Layer 5 of a small transformer language model trained on English Wikipedia (13 layers, counted from 0, width 64).
A neuron's activation on a vector x is GELU(weights . x + bias), where the dot is the dot product.

Input weights of the MLP neurons that the questions are about. A number n stands for (n - 500) times 0.00057.
n13 (bias -0.024): 429,604,348,418,526,285,280,504,512,707,442,641,344,265,433,355,503,668,503,318,498,574,580,643,441,458,466,552,663,561,378,533,439,356,345,501,394,542,732,593,213,582,406,235,664,324,618,494,620,660,731,616,616,554,527,668,240,590,423,541,484,499,670,392
n17 (bias -0.030): 459,716,545,558,542,425,398,563,454,691,486,520,416,664,274,494,702,625,444,444,476,636,631,161,425,327,565,678,769,407,384,323,459,549,533,584,628,400,434,548,411,589,291,508,217,381,549,616,501,418,670,448,481,515,316,560,218,693,392,640,599,587,673,483
n27 (bias -0.038): 678,459,463,295,346,269,290,463,751,264,592,532,536,519,571,398,307,678,568,458,235,582,548,623,456,521,595,402,494,412,603,413,715,447,482,652,358,276,492,558,581,306,488,395,578,911,515,387,484,189,569,854,540,528,284,541,849,543,544,458,445,637,343,288
n28 (bias -0.020): 216,713,721,422,450,468,412,472,357,761,485,271,587,469,344,701,366,629,520,805,667,680,779,606,499,324,225,565,526,501,360,506,305,392,580,458,680,603,540,473,532,377,431,633,641,705,121,630,394,380,577,642,320,500,490,160,260,410,324,422,523,623,570,472
n31 (bias -0.034): 554,598,588,613,580,326,587,494,491,578,526,583,583,532,475,541,599,463,389,606,433,466,427,608,277,489,431,559,460,335,657,461,473,549,477,649,390,441,552,569,583,564,445,527,341,396,524,535,577,625,431,522,651,645,585,305,522,542,349,441,409,377,504,671
n37 (bias -0.029): 546,707,694,646,182,507,643,308,402,509,142,390,419,511,428,593,613,596,691,643,475,525,339,226,416,511,439,544,480,519,414,526,372,559,214,561,384,519,609,690,409,427,727,323,304,534,604,387,522,552,377,489,454,527,487,632,636,530,561,404,217,771,274,635
n41 (bias -0.046): 478,274,591,189,657,347,232,431,442,551,434,310,695,548,603,404,370,678,710,632,467,827,627,454,418,373,463,453,488,431,292,430,605,803,257,573,597,491,506,488,363,194,658,454,363,363,549,399,563,429,297,538,419,440,622,573,255,554,341,908,810,451,665,739
n48 (bias -0.029): 526,381,525,510,251,408,373,188,469,537,286,611,472,360,698,709,574,430,764,382,492,661,534,455,687,462,577,437,612,597,628,723,586,452,280,566,700,673,592,564,449,493,382,590,629,434,384,594,548,220,199,568,525,239,574,627,604,445,223,406,665,428,272,377
n52 (bias -0.027): 439,522,702,625,277,779,572,585,452,502,362,434,509,409,506,585,444,586,426,442,447,585,545,730,569,524,294,563,574,577,487,471,524,600,450,366,411,455,542,655,521,621,412,253,477,675,647,492,569,522,548,290,630,445,385,503,486,677,583,586,484,586,456,423
n57 (bias -0.017): 887,590,490,752,713,691,410,538,358,380,478,500,640,615,436,531,611,541,275,845,356,574,554,699,622,272,362,467,526,592,615,352,827,271,371,728,773,737,600,422,548,625,824,604,369,357,308,273,272,619,529,341,569,694,356,389,495,563,598,246,579,595,476,201
n65 (bias -0.005): 455,396,434,513,410,364,600,576,308,503,528,446,637,735,520,480,477,568,460,538,387,715,228,749,703,552,282,316,530,497,424,593,699,472,391,413,316,751,533,609,424,450,515,479,593,533,504,548,430,417,469,500,474,278,559,327,508,538,373,698,533,681,472,438
n82 (bias -0.006): 374,541,663,368,556,545,669,451,646,444,662,672,424,436,488,450,447,540,424,438,526,550,389,447,537,507,370,684,470,478,255,563,426,667,206,463,555,566,329,475,606,536,189,452,584,462,806,622,438,679,599,445,860,523,607,539,682,532,306,515,561,342,392,726
n104 (bias -0.007): 443,708,610,663,652,626,375,642,262,433,466,511,215,576,417,392,729,534,628,661,469,620,579,352,521,416,659,513,632,377,504,210,251,691,360,447,399,503,668,773,583,580,456,383,657,495,464,522,441,563,780,256,492,511,105,590,608,318,486,538,556,608,484,319
n113 (bias -0.017): 551,314,674,575,630,336,501,716,651,620,284,452,530,420,470,562,555,508,635,296,382,421,516,602,270,386,208,604,250,508,620,430,681,239,482,645,656,338,571,557,542,514,518,286,258,674,407,325,453,396,627,558,808,729,449,574,455,654,602,557,390,335,376,771
n114 (bias -0.009): 549,786,647,632,650,716,395,599,648,441,623,566,517,416,683,227,164,375,636,817,456,383,449,562,373,215,557,653,614,819,261,558,669,581,423,312,521,489,799,303,606,273,637,495,390,492,481,277,549,361,608,771,428,556,405,513,524,647,294,549,233,534,278,315
n119 (bias -0.031): 229,716,486,638,356,470,439,435,395,522,541,557,438,588,678,470,453,282,717,590,603,557,622,554,665,504,450,498,642,562,639,418,353,264,553,568,272,400,417,549,695,444,504,621,460,428,667,350,470,282,465,590,557,617,707,492,452,252,596,652,268,564,381,608
n134 (bias -0.004): 293,393,298,649,824,690,402,352,296,553,455,587,463,330,652,502,466,546,340,486,492,659,427,592,439,510,441,593,622,692,312,581,293,300,604,253,563,592,668,598,545,419,290,658,219,91,702,518,320,597,257,518,609,400,780,591,456,596,536,418,226,607,556,814
n137 (bias -0.013): 416,127,252,356,599,520,587,506,580,547,377,258,628,319,487,468,243,516,413,613,390,676,786,328,536,422,698,487,578,575,114,428,419,455,403,421,406,461,702,635,416,505,606,566,399,568,391,612,602,610,354,794,683,465,391,418,673,579,570,611,282,519,394,409
n152 (bias -0.022): 531,679,418,284,444,453,501,488,484,288,611,565,750,211,576,416,519,745,472,496,393,356,366,253,460,466,498,669,491,572,595,800,374,370,604,357,357,487,327,475,436,653,513,415,479,346,542,442,457,670,590,590,687,453,308,228,508,352,437,490,533,416,335,547
n162 (bias -0.021): 373,628,434,118,422,827,444,225,675,361,545,616,273,397,564,390,309,514,582,330,343,598,515,475,832,562,359,156,572,569,479,527,483,367,710,570,636,505,698,371,589,318,620,770,341,306,469,399,402,466,610,621,427,635,578,468,639,594,344,556,517,479,433,470
n184 (bias -0.017): 490,576,418,607,591,753,369,564,480,481,476,663,474,547,543,470,405,391,594,711,612,555,611,115,532,370,482,548,475,396,352,508,133,455,439,656,413,296,579,423,507,436,494,512,299,551,488,291,541,406,650,490,601,543,749,480,408,485,383,535,456,307,441,368
n196 (bias -0.019): 447,484,461,531,510,686,323,412,661,689,551,735,726,431,625,610,538,362,589,658,358,495,528,329,547,621,572,348,496,729,490,708,680,291,490,320,584,414,552,466,704,485,131,515,382,470,537,323,431,687,542,330,552,681,740,440,399,293,402,646,534,291,564,741
n201 (bias -0.015): 254,569,522,515,514,288,411,628,468,631,611,410,411,715,376,311,431,265,488,752,339,640,710,838,394,315,517,601,498,270,601,637,296,456,207,340,621,401,723,223,340,766,795,628,334,644,646,603,367,567,687,632,546,223,319,274,418,635,477,290,581,616,425,417
n214 (bias -0.020): 506,755,598,399,565,393,637,539,648,438,428,537,739,689,346,303,540,485,518,463,600,451,517,613,632,91,508,448,469,541,372,465,507,425,310,252,509,480,638,738,460,301,635,612,480,412,271,644,582,391,638,626,515,390,279,573,335,603,345,517,355,733,186,531
n217 (bias -0.024): 447,552,543,610,620,463,430,637,668,537,409,490,495,568,601,390,529,310,409,424,240,535,230,397,525,554,587,490,549,481,704,605,663,541,598,647,372,504,600,550,595,527,440,398,161,440,508,509,497,454,563,323,527,618,605,625,241,488,650,637,451,422,594,548
n219 (bias -0.009): 478,769,622,399,534,411,701,512,422,577,355,595,447,760,544,583,463,433,585,559,279,703,599,495,349,613,611,387,521,548,495,442,376,321,345,534,612,396,580,764,70,264,666,484,455,470,515,341,696,499,433,565,461,410,816,576,419,570,516,492,373,575,413,755
n224 (bias -0.032): 363,377,498,667,580,717,352,784,651,695,448,438,395,511,525,404,704,348,647,640,217,404,131,397,451,500,548,477,640,501,370,350,465,425,443,528,320,696,410,508,367,445,543,506,220,244,603,431,458,417,639,357,550,580,668,497,520,198,398,340,560,402,721,589
n227 (bias -0.012): 532,460,410,865,451,444,579,713,557,405,492,597,551,528,394,673,468,493,319,754,388,530,566,486,255,639,398,328,902,422,687,440,273,700,412,820,487,259,280,593,665,443,314,530,553,580,454,475,491,369,361,291,447,318,438,598,616,807,444,422,455,546,562,463
n235 (bias -0.022): 559,374,564,635,739,515,498,519,139,523,494,497,455,742,33,786,672,357,657,371,509,468,609,406,452,379,364,423,558,455,470,367,548,604,558,497,867,312,717,295,595,694,315,644,414,492,353,558,457,433,653,761,587,281,723,398,335,586,285,591,678,448,644,375
n236 (bias -0.025): 582,618,582,341,363,678,456,309,556,509,561,438,623,346,606,217,572,658,322,600,623,463,496,343,526,535,634,677,431,535,588,577,440,564,473,357,582,561,351,591,583,454,585,490,443,498,631,470,410,586,505,521,476,655,554,364,566,528,656,502,356,474,319,594
n237 (bias -0.016): 629,363,768,540,433,398,614,724,293,696,371,465,562,388,273,351,623,416,593,668,483,457,390,396,975,395,645,403,431,606,407,626,453,489,618,312,505,509,766,385,724,563,497,403,259,674,409,428,378,359,611,300,585,301,446,314,485,550,659,562,332,445,446,504
n242 (bias -0.028): 558,475,572,495,580,540,543,478,487,470,530,574,513,546,633,501,406,540,541,683,528,471,588,380,427,556,500,506,547,494,607,542,419,579,451,544,499,361,505,475,430,528,484,444,525,468,367,516,478,520,609,464,568,564,686,639,454,474,508,263,431,478,573,568

Each question shows a token from some text and the vector x that enters the MLP there. A number n stands for (n - 500) times 0.007.

"\"": 683,333,509,685,393,485,780,568,253,710,725,791,272,548,663,469,429,369,301,284,664,346,445,575,465,176,659,450,368,604,332,490,567,763,596,639,421,307,421,379,639,203,512,546,550,476,589,426,612,502,509,505,584,626,590,379,403,442,583,269,381,624,638,564
Which neuron fires most, and how strongly? n114, at about 0.38

"5": 659,309,518,486,394,637,511,570,276,712,631,759,338,573,747,418,535,323,264,278,635,316,610,453,549,112,652,584,404,424,473,408,786,679,534,295,523,242,356,588,607,587,627,459,524,569,608,332,492,545,480,503,752,558,553,288,461,516,500,331,389,543,695,609
Which three neurons fire most, strongest first? n236, n237, n113

" film": 730,330,557,703,256,450,575,537,243,691,556,872,231,586,710,454,577,425,515,362,453,400,417,458,631,322,658,483,446,576,649,455,580,641,574,414,310,219,350,348,580,240,557,429,628,544,528,509,721,591,479,546,709,721,598,305,511,446,445,248,333,620,581,458
Which neuron lights up most? n119

" ": 490,440,543,460,495,399,554,440,193,710,688,723,451,618,929,544,512,473,405,262,526,544,429,482,476,168,608,445,413,469,431,385,575,593,698,393,550,388,443,490,476,359,599,583,607,691,607,396,514,633,379,471,857,619,568,198,441,524,507,118,335,508,686,535
Which neuron fires most, and how strongly? n134, at about 0.55

" room": 629,283,486,569,211,529,584,502,248,658,457,719,463,641,795,457,543,475,478,353,607,511,338,332,605,174,685,492,467,594,479,499,722,698,527,428,466,166,454,570,617,264,585,383,533,528,461,366,718,509,504,546,636,633,658,431,680,434,345,249,334,600,754,439
Which neuron lights up most? n37

";": 644,257,682,567,253,642,582,445,198,829,531,748,314,659,786,583,372,395,414,193,538,393,476,561,619,316,715,376,626,568,412,625,716,826,646,481,401,360,432,518,521,224,604,448,524,540,521,516,500,400,441,512,552,561,575,409,371,462,503,270,452,448,627,404
Which two neurons fire most, strongest first? n48, n237

" the": 591,542,522,476,362,457,514,442,241,521,576,663,399,575,802,452,425,529,432,337,456,599,480,619,472,210,565,518,352,420,438,629,636,891,650,382,398,308,352,381,479,291,559,592,720,505,592,456,610,525,255,458,736,631,556,311,429,528,371,245,410,666,933,559
Which two neurons fire most, strongest first? n41, n31

" T": 441,571,522,326,386,390,628,418,180,748,518,681,283,616,943,488,513,529,293,175,371,552,527,552,556,286,586,461,447,499,412,445,624,834,584,426,463,410,354,406,549,345,508,525,551,701,510,524,786,577,426,485,761,615,476,327,514,372,555,264,410,582,702,531
Which neuron lights up most? n82

" |": 598,308,795,465,308,489,538,386,219,868,629,626,260,507,796,529,419,502,432,255,611,303,485,561,549,340,615,456,605,447,470,557,696,705,653,565,475,263,349,391,570,250,770,438,542,577,351,531,503,408,390,556,577,615,566,495,303,489,538,244,541,506,774,487
Which two neurons fire most, strongest first? n242, n41

" Label": 471,320,622,683,331,453,528,477,271,796,474,684,195,756,732,505,443,544,426,298,476,248,554,398,449,292,750,413,346,536,464,384,659,676,559,487,306,227,374,504,532,325,747,356,501,490,427,600,637,608,480,508,655,674,492,450,557,437,533,423,484,835,719,513
Which neuron fires most, and how strongly? n37, at about 0.47

"Death": 535,371,615,411,241,589,642,518,237,894,573,758,366,587,628,449,433,397,470,315,625,372,463,577,486,167,570,481,406,529,520,402,516,623,591,510,478,254,372,489,582,392,688,561,648,558,337,549,855,515,397,469,701,683,597,468,425,313,465,251,359,750,604,451
Which neuron lights up most? n119

" student": 572,280,513,752,340,401,623,416,432,596,598,695,383,717,761,430,485,412,439,417,436,537,283,376,673,247,712,509,329,584,359,595,602,650,568,491,373,263,428,564,563,344,664,377,559,564,524,557,690,459,537,422,749,621,586,341,591,296,372,249,251,747,790,407
Which neuron lights up most? n224

"==": 483,354,477,637,299,529,678,460,443,838,721,652,363,594,590,514,295,430,419,308,660,601,632,477,636,96,520,344,497,495,483,652,619,810,643,421,562,248,375,407,577,237,632,520,738,516,379,577,525,477,433,524,626,715,527,307,357,557,443,259,372,528,524,477
Which neuron lights up most? n28

",": 669,286,615,670,321,607,729,508,301,670,600,692,355,641,813,468,419,356,380,360,424,398,540,526,508,219,627,564,530,493,316,545,717,779,615,380,408,288,419,552,567,382,722,490,582,606,576,437,539,397,603,502,571,596,553,220,315,549,433,249,310,540,747,310
Which neuron lights up most? n114

" greater": 576,412,459,501,365,340,482,400,379,559,611,777,334,743,780,520,473,537,241,378,413,652,469,462,586,384,609,520,492,581,357,624,571,631,635,366,446,408,437,491,615,374,567,395,688,421,570,513,677,508,272,464,835,686,531,200,491,474,471,32,442,491,833,498
Which neuron fires most, and how strongly? n134, at about 0.47

" first": 593,398,506,483,311,388,569,292,332,697,654,810,477,794,758,433,599,460,405,321,495,321,537,550,586,289,661,509,440,663,486,547,498,671,638,389,433,352,418,535,538,307,623,412,605,413,521,327,585,648,241,295,713,647,727,322,447,427,340,216,407,603,712,661
Which neuron fires most, and how strongly? n196, at about 0.66

" and": 672,249,610,514,325,433,720,567,198,638,699,784,297,599,745,537,365,503,449,294,474,412,441,547,259,394,564,518,542,499,402,574,677,819,648,568,326,261,262,531,508,293,789,514,604,574,504,455,587,594,377,411,594,612,640,285,353,431,489,397,364,497,674,534
Which three neurons fire most, strongest first? n31, n242, n219

"\n": 616,305,597,510,419,538,793,387,281,668,682,797,297,629,654,550,467,342,398,155,650,362,428,628,668,318,423,323,463,521,585,518,607,718,617,483,359,275,412,416,551,123,752,485,634,497,580,661,424,437,539,568,572,493,369,249,471,530,540,390,471,612,681,589
Which two neurons fire most, strongest first? n65, n162

" So": 495,444,455,407,317,508,632,443,232,632,536,791,239,574,817,559,469,501,228,245,395,485,571,599,409,324,601,532,459,394,463,412,559,714,678,465,426,402,386,548,357,314,633,577,588,493,578,644,931,604,461,635,684,591,368,370,332,392,553,342,432,451,834,553
Which two neurons fire most, strongest first? n13, n219

"0": 678,296,657,555,406,502,567,564,164,723,599,694,269,735,647,493,503,402,227,478,587,405,499,680,342,187,625,451,334,396,468,400,662,753,492,345,491,270,438,395,645,424,675,362,644,601,622,391,515,692,457,547,706,520,432,268,449,426,509,385,475,724,684,548
Which neuron lights up most? n201

"cu": 575,172,580,454,429,417,711,486,320,772,490,658,409,508,863,550,609,583,365,363,704,565,497,484,497,134,586,406,413,534,419,473,458,704,580,471,471,226,440,563,479,304,617,586,599,606,413,564,813,394,434,681,733,627,372,333,423,366,342,285,474,499,689,521
Which neuron fires most, and how strongly? n137, at about 0.6

"2": 687,305,624,442,372,551,609,509,354,784,705,808,319,610,669,510,447,457,264,351,557,217,564,657,480,225,668,588,381,485,469,345,596,638,568,295,486,272,414,464,533,446,797,289,557,683,616,362,509,589,401,483,765,542,523,358,395,390,444,306,546,554,694,559
Which neuron lights up most? n201

"An": 492,536,540,552,441,543,744,446,384,532,560,763,415,462,615,525,541,506,381,100,625,346,496,710,398,224,530,417,400,517,528,566,512,638,666,308,318,287,366,487,409,235,739,630,822,550,455,682,647,617,177,466,651,483,500,389,406,445,589,298,426,686,724,586
Which neuron fires most, and how strongly? n214, at about 0.48

" argument": 731,281,506,746,225,601,703,400,217,624,586,683,455,669,584,463,502,512,536,313,614,379,415,475,576,157,574,422,373,504,441,539,475,587,471,478,306,313,505,404,595,203,587,348,623,482,375,570,712,596,482,601,881,653,554,433,539,522,516,325,274,636,717,516
Which neuron lights up most? n37

" Title": 668,458,602,582,298,494,640,383,345,765,485,711,294,638,569,567,460,374,341,179,562,426,476,637,537,189,426,383,280,498,571,446,541,618,566,575,364,328,358,378,530,166,619,598,882,463,514,617,578,538,399,554,629,682,497,527,634,553,570,365,311,764,677,394
Which neuron fires most, and how strongly? n27, at about 0.36

" Per": 368,366,566,371,366,436,813,396,287,752,438,651,343,639,783,450,466,603,418,229,611,419,452,600,447,244,682,479,461,524,530,484,425,689,660,550,406,280,384,547,625,315,660,573,836,562,457,608,710,391,306,531,652,630,404,344,398,414,442,250,421,675,696,543
Which neuron lights up most? n28

" Music": 545,354,573,597,288,429,651,490,273,716,626,729,147,594,822,551,444,372,319,348,532,443,567,459,402,272,745,302,401,545,358,519,590,718,537,501,304,410,318,551,564,464,481,526,559,562,509,444,806,573,568,455,678,820,578,316,463,369,434,410,332,694,664,440
Which two neurons fire most, strongest first? n119, n31

"He": 620,372,496,449,308,597,712,505,297,712,593,919,355,424,767,528,589,488,394,142,535,459,442,680,332,278,588,448,447,470,565,443,541,585,670,397,505,326,278,597,542,294,599,535,632,571,377,466,778,641,549,378,578,489,623,351,382,386,417,225,429,670,571,686
Which three neurons fire most, strongest first? n219, n31, n242

"own": 600,249,458,595,310,421,609,542,283,614,507,669,262,613,757,616,507,566,400,322,563,316,610,493,425,297,515,488,467,388,507,484,504,668,510,427,346,143,326,588,792,332,459,509,569,611,519,486,808,628,510,403,773,593,540,315,437,522,465,268,422,705,805,613
Which neuron fires most, and how strongly? n227, at about 0.74

"|": 606,425,646,488,433,460,569,281,248,751,660,693,284,499,796,665,455,422,547,284,669,305,596,766,443,331,384,291,421,589,521,504,664,725,593,495,397,296,275,367,555,243,676,510,725,453,559,663,400,544,387,572,587,449,418,450,434,477,522,411,219,577,794,567
Which two neurons fire most, strongest first? n119, n242

"9": 783,352,447,587,459,546,545,461,238,678,693,633,297,753,770,390,441,312,252,457,545,455,562,539,522,166,657,523,338,444,516,406,792,757,498,303,379,257,335,522,566,601,667,453,557,488,539,357,549,513,502,559,763,575,541,215,431,451,550,388,434,581,675,551
Which neuron fires most, and how strongly? n57, at about 0.68

" influence": 583,127,562,641,284,511,590,511,398,735,533,755,318,785,735,532,514,523,500,276,492,501,371,383,575,241,595,573,405,470,471,538,451,699,614,443,238,367,431,592,532,266,664,331,526,471,561,627,665,578,436,531,770,565,348,320,521,464,498,264,402,677,799,411
Which neuron fires most, and how strongly? n224, at about 0.42

" Bra": 341,488,549,378,402,555,673,444,375,702,423,758,381,575,750,417,616,383,251,155,548,551,461,601,451,197,633,461,486,432,532,298,585,733,662,319,588,338,436,604,514,333,579,613,632,558,474,605,852,624,476,564,695,492,514,276,454,524,439,248,316,580,730,450
Which neuron fires most, and how strongly? n214, at about 0.59

"ary": 529,374,458,461,319,533,636,408,297,564,565,818,334,507,704,590,424,525,295,261,523,411,458,514,702,309,484,512,342,523,250,614,453,679,634,499,506,258,403,462,631,432,714,530,653,434,572,456,727,593,387,396,872,602,650,239,583,414,515,274,353,636,792,450
Which three neurons fire most, strongest first? n82, n134, n162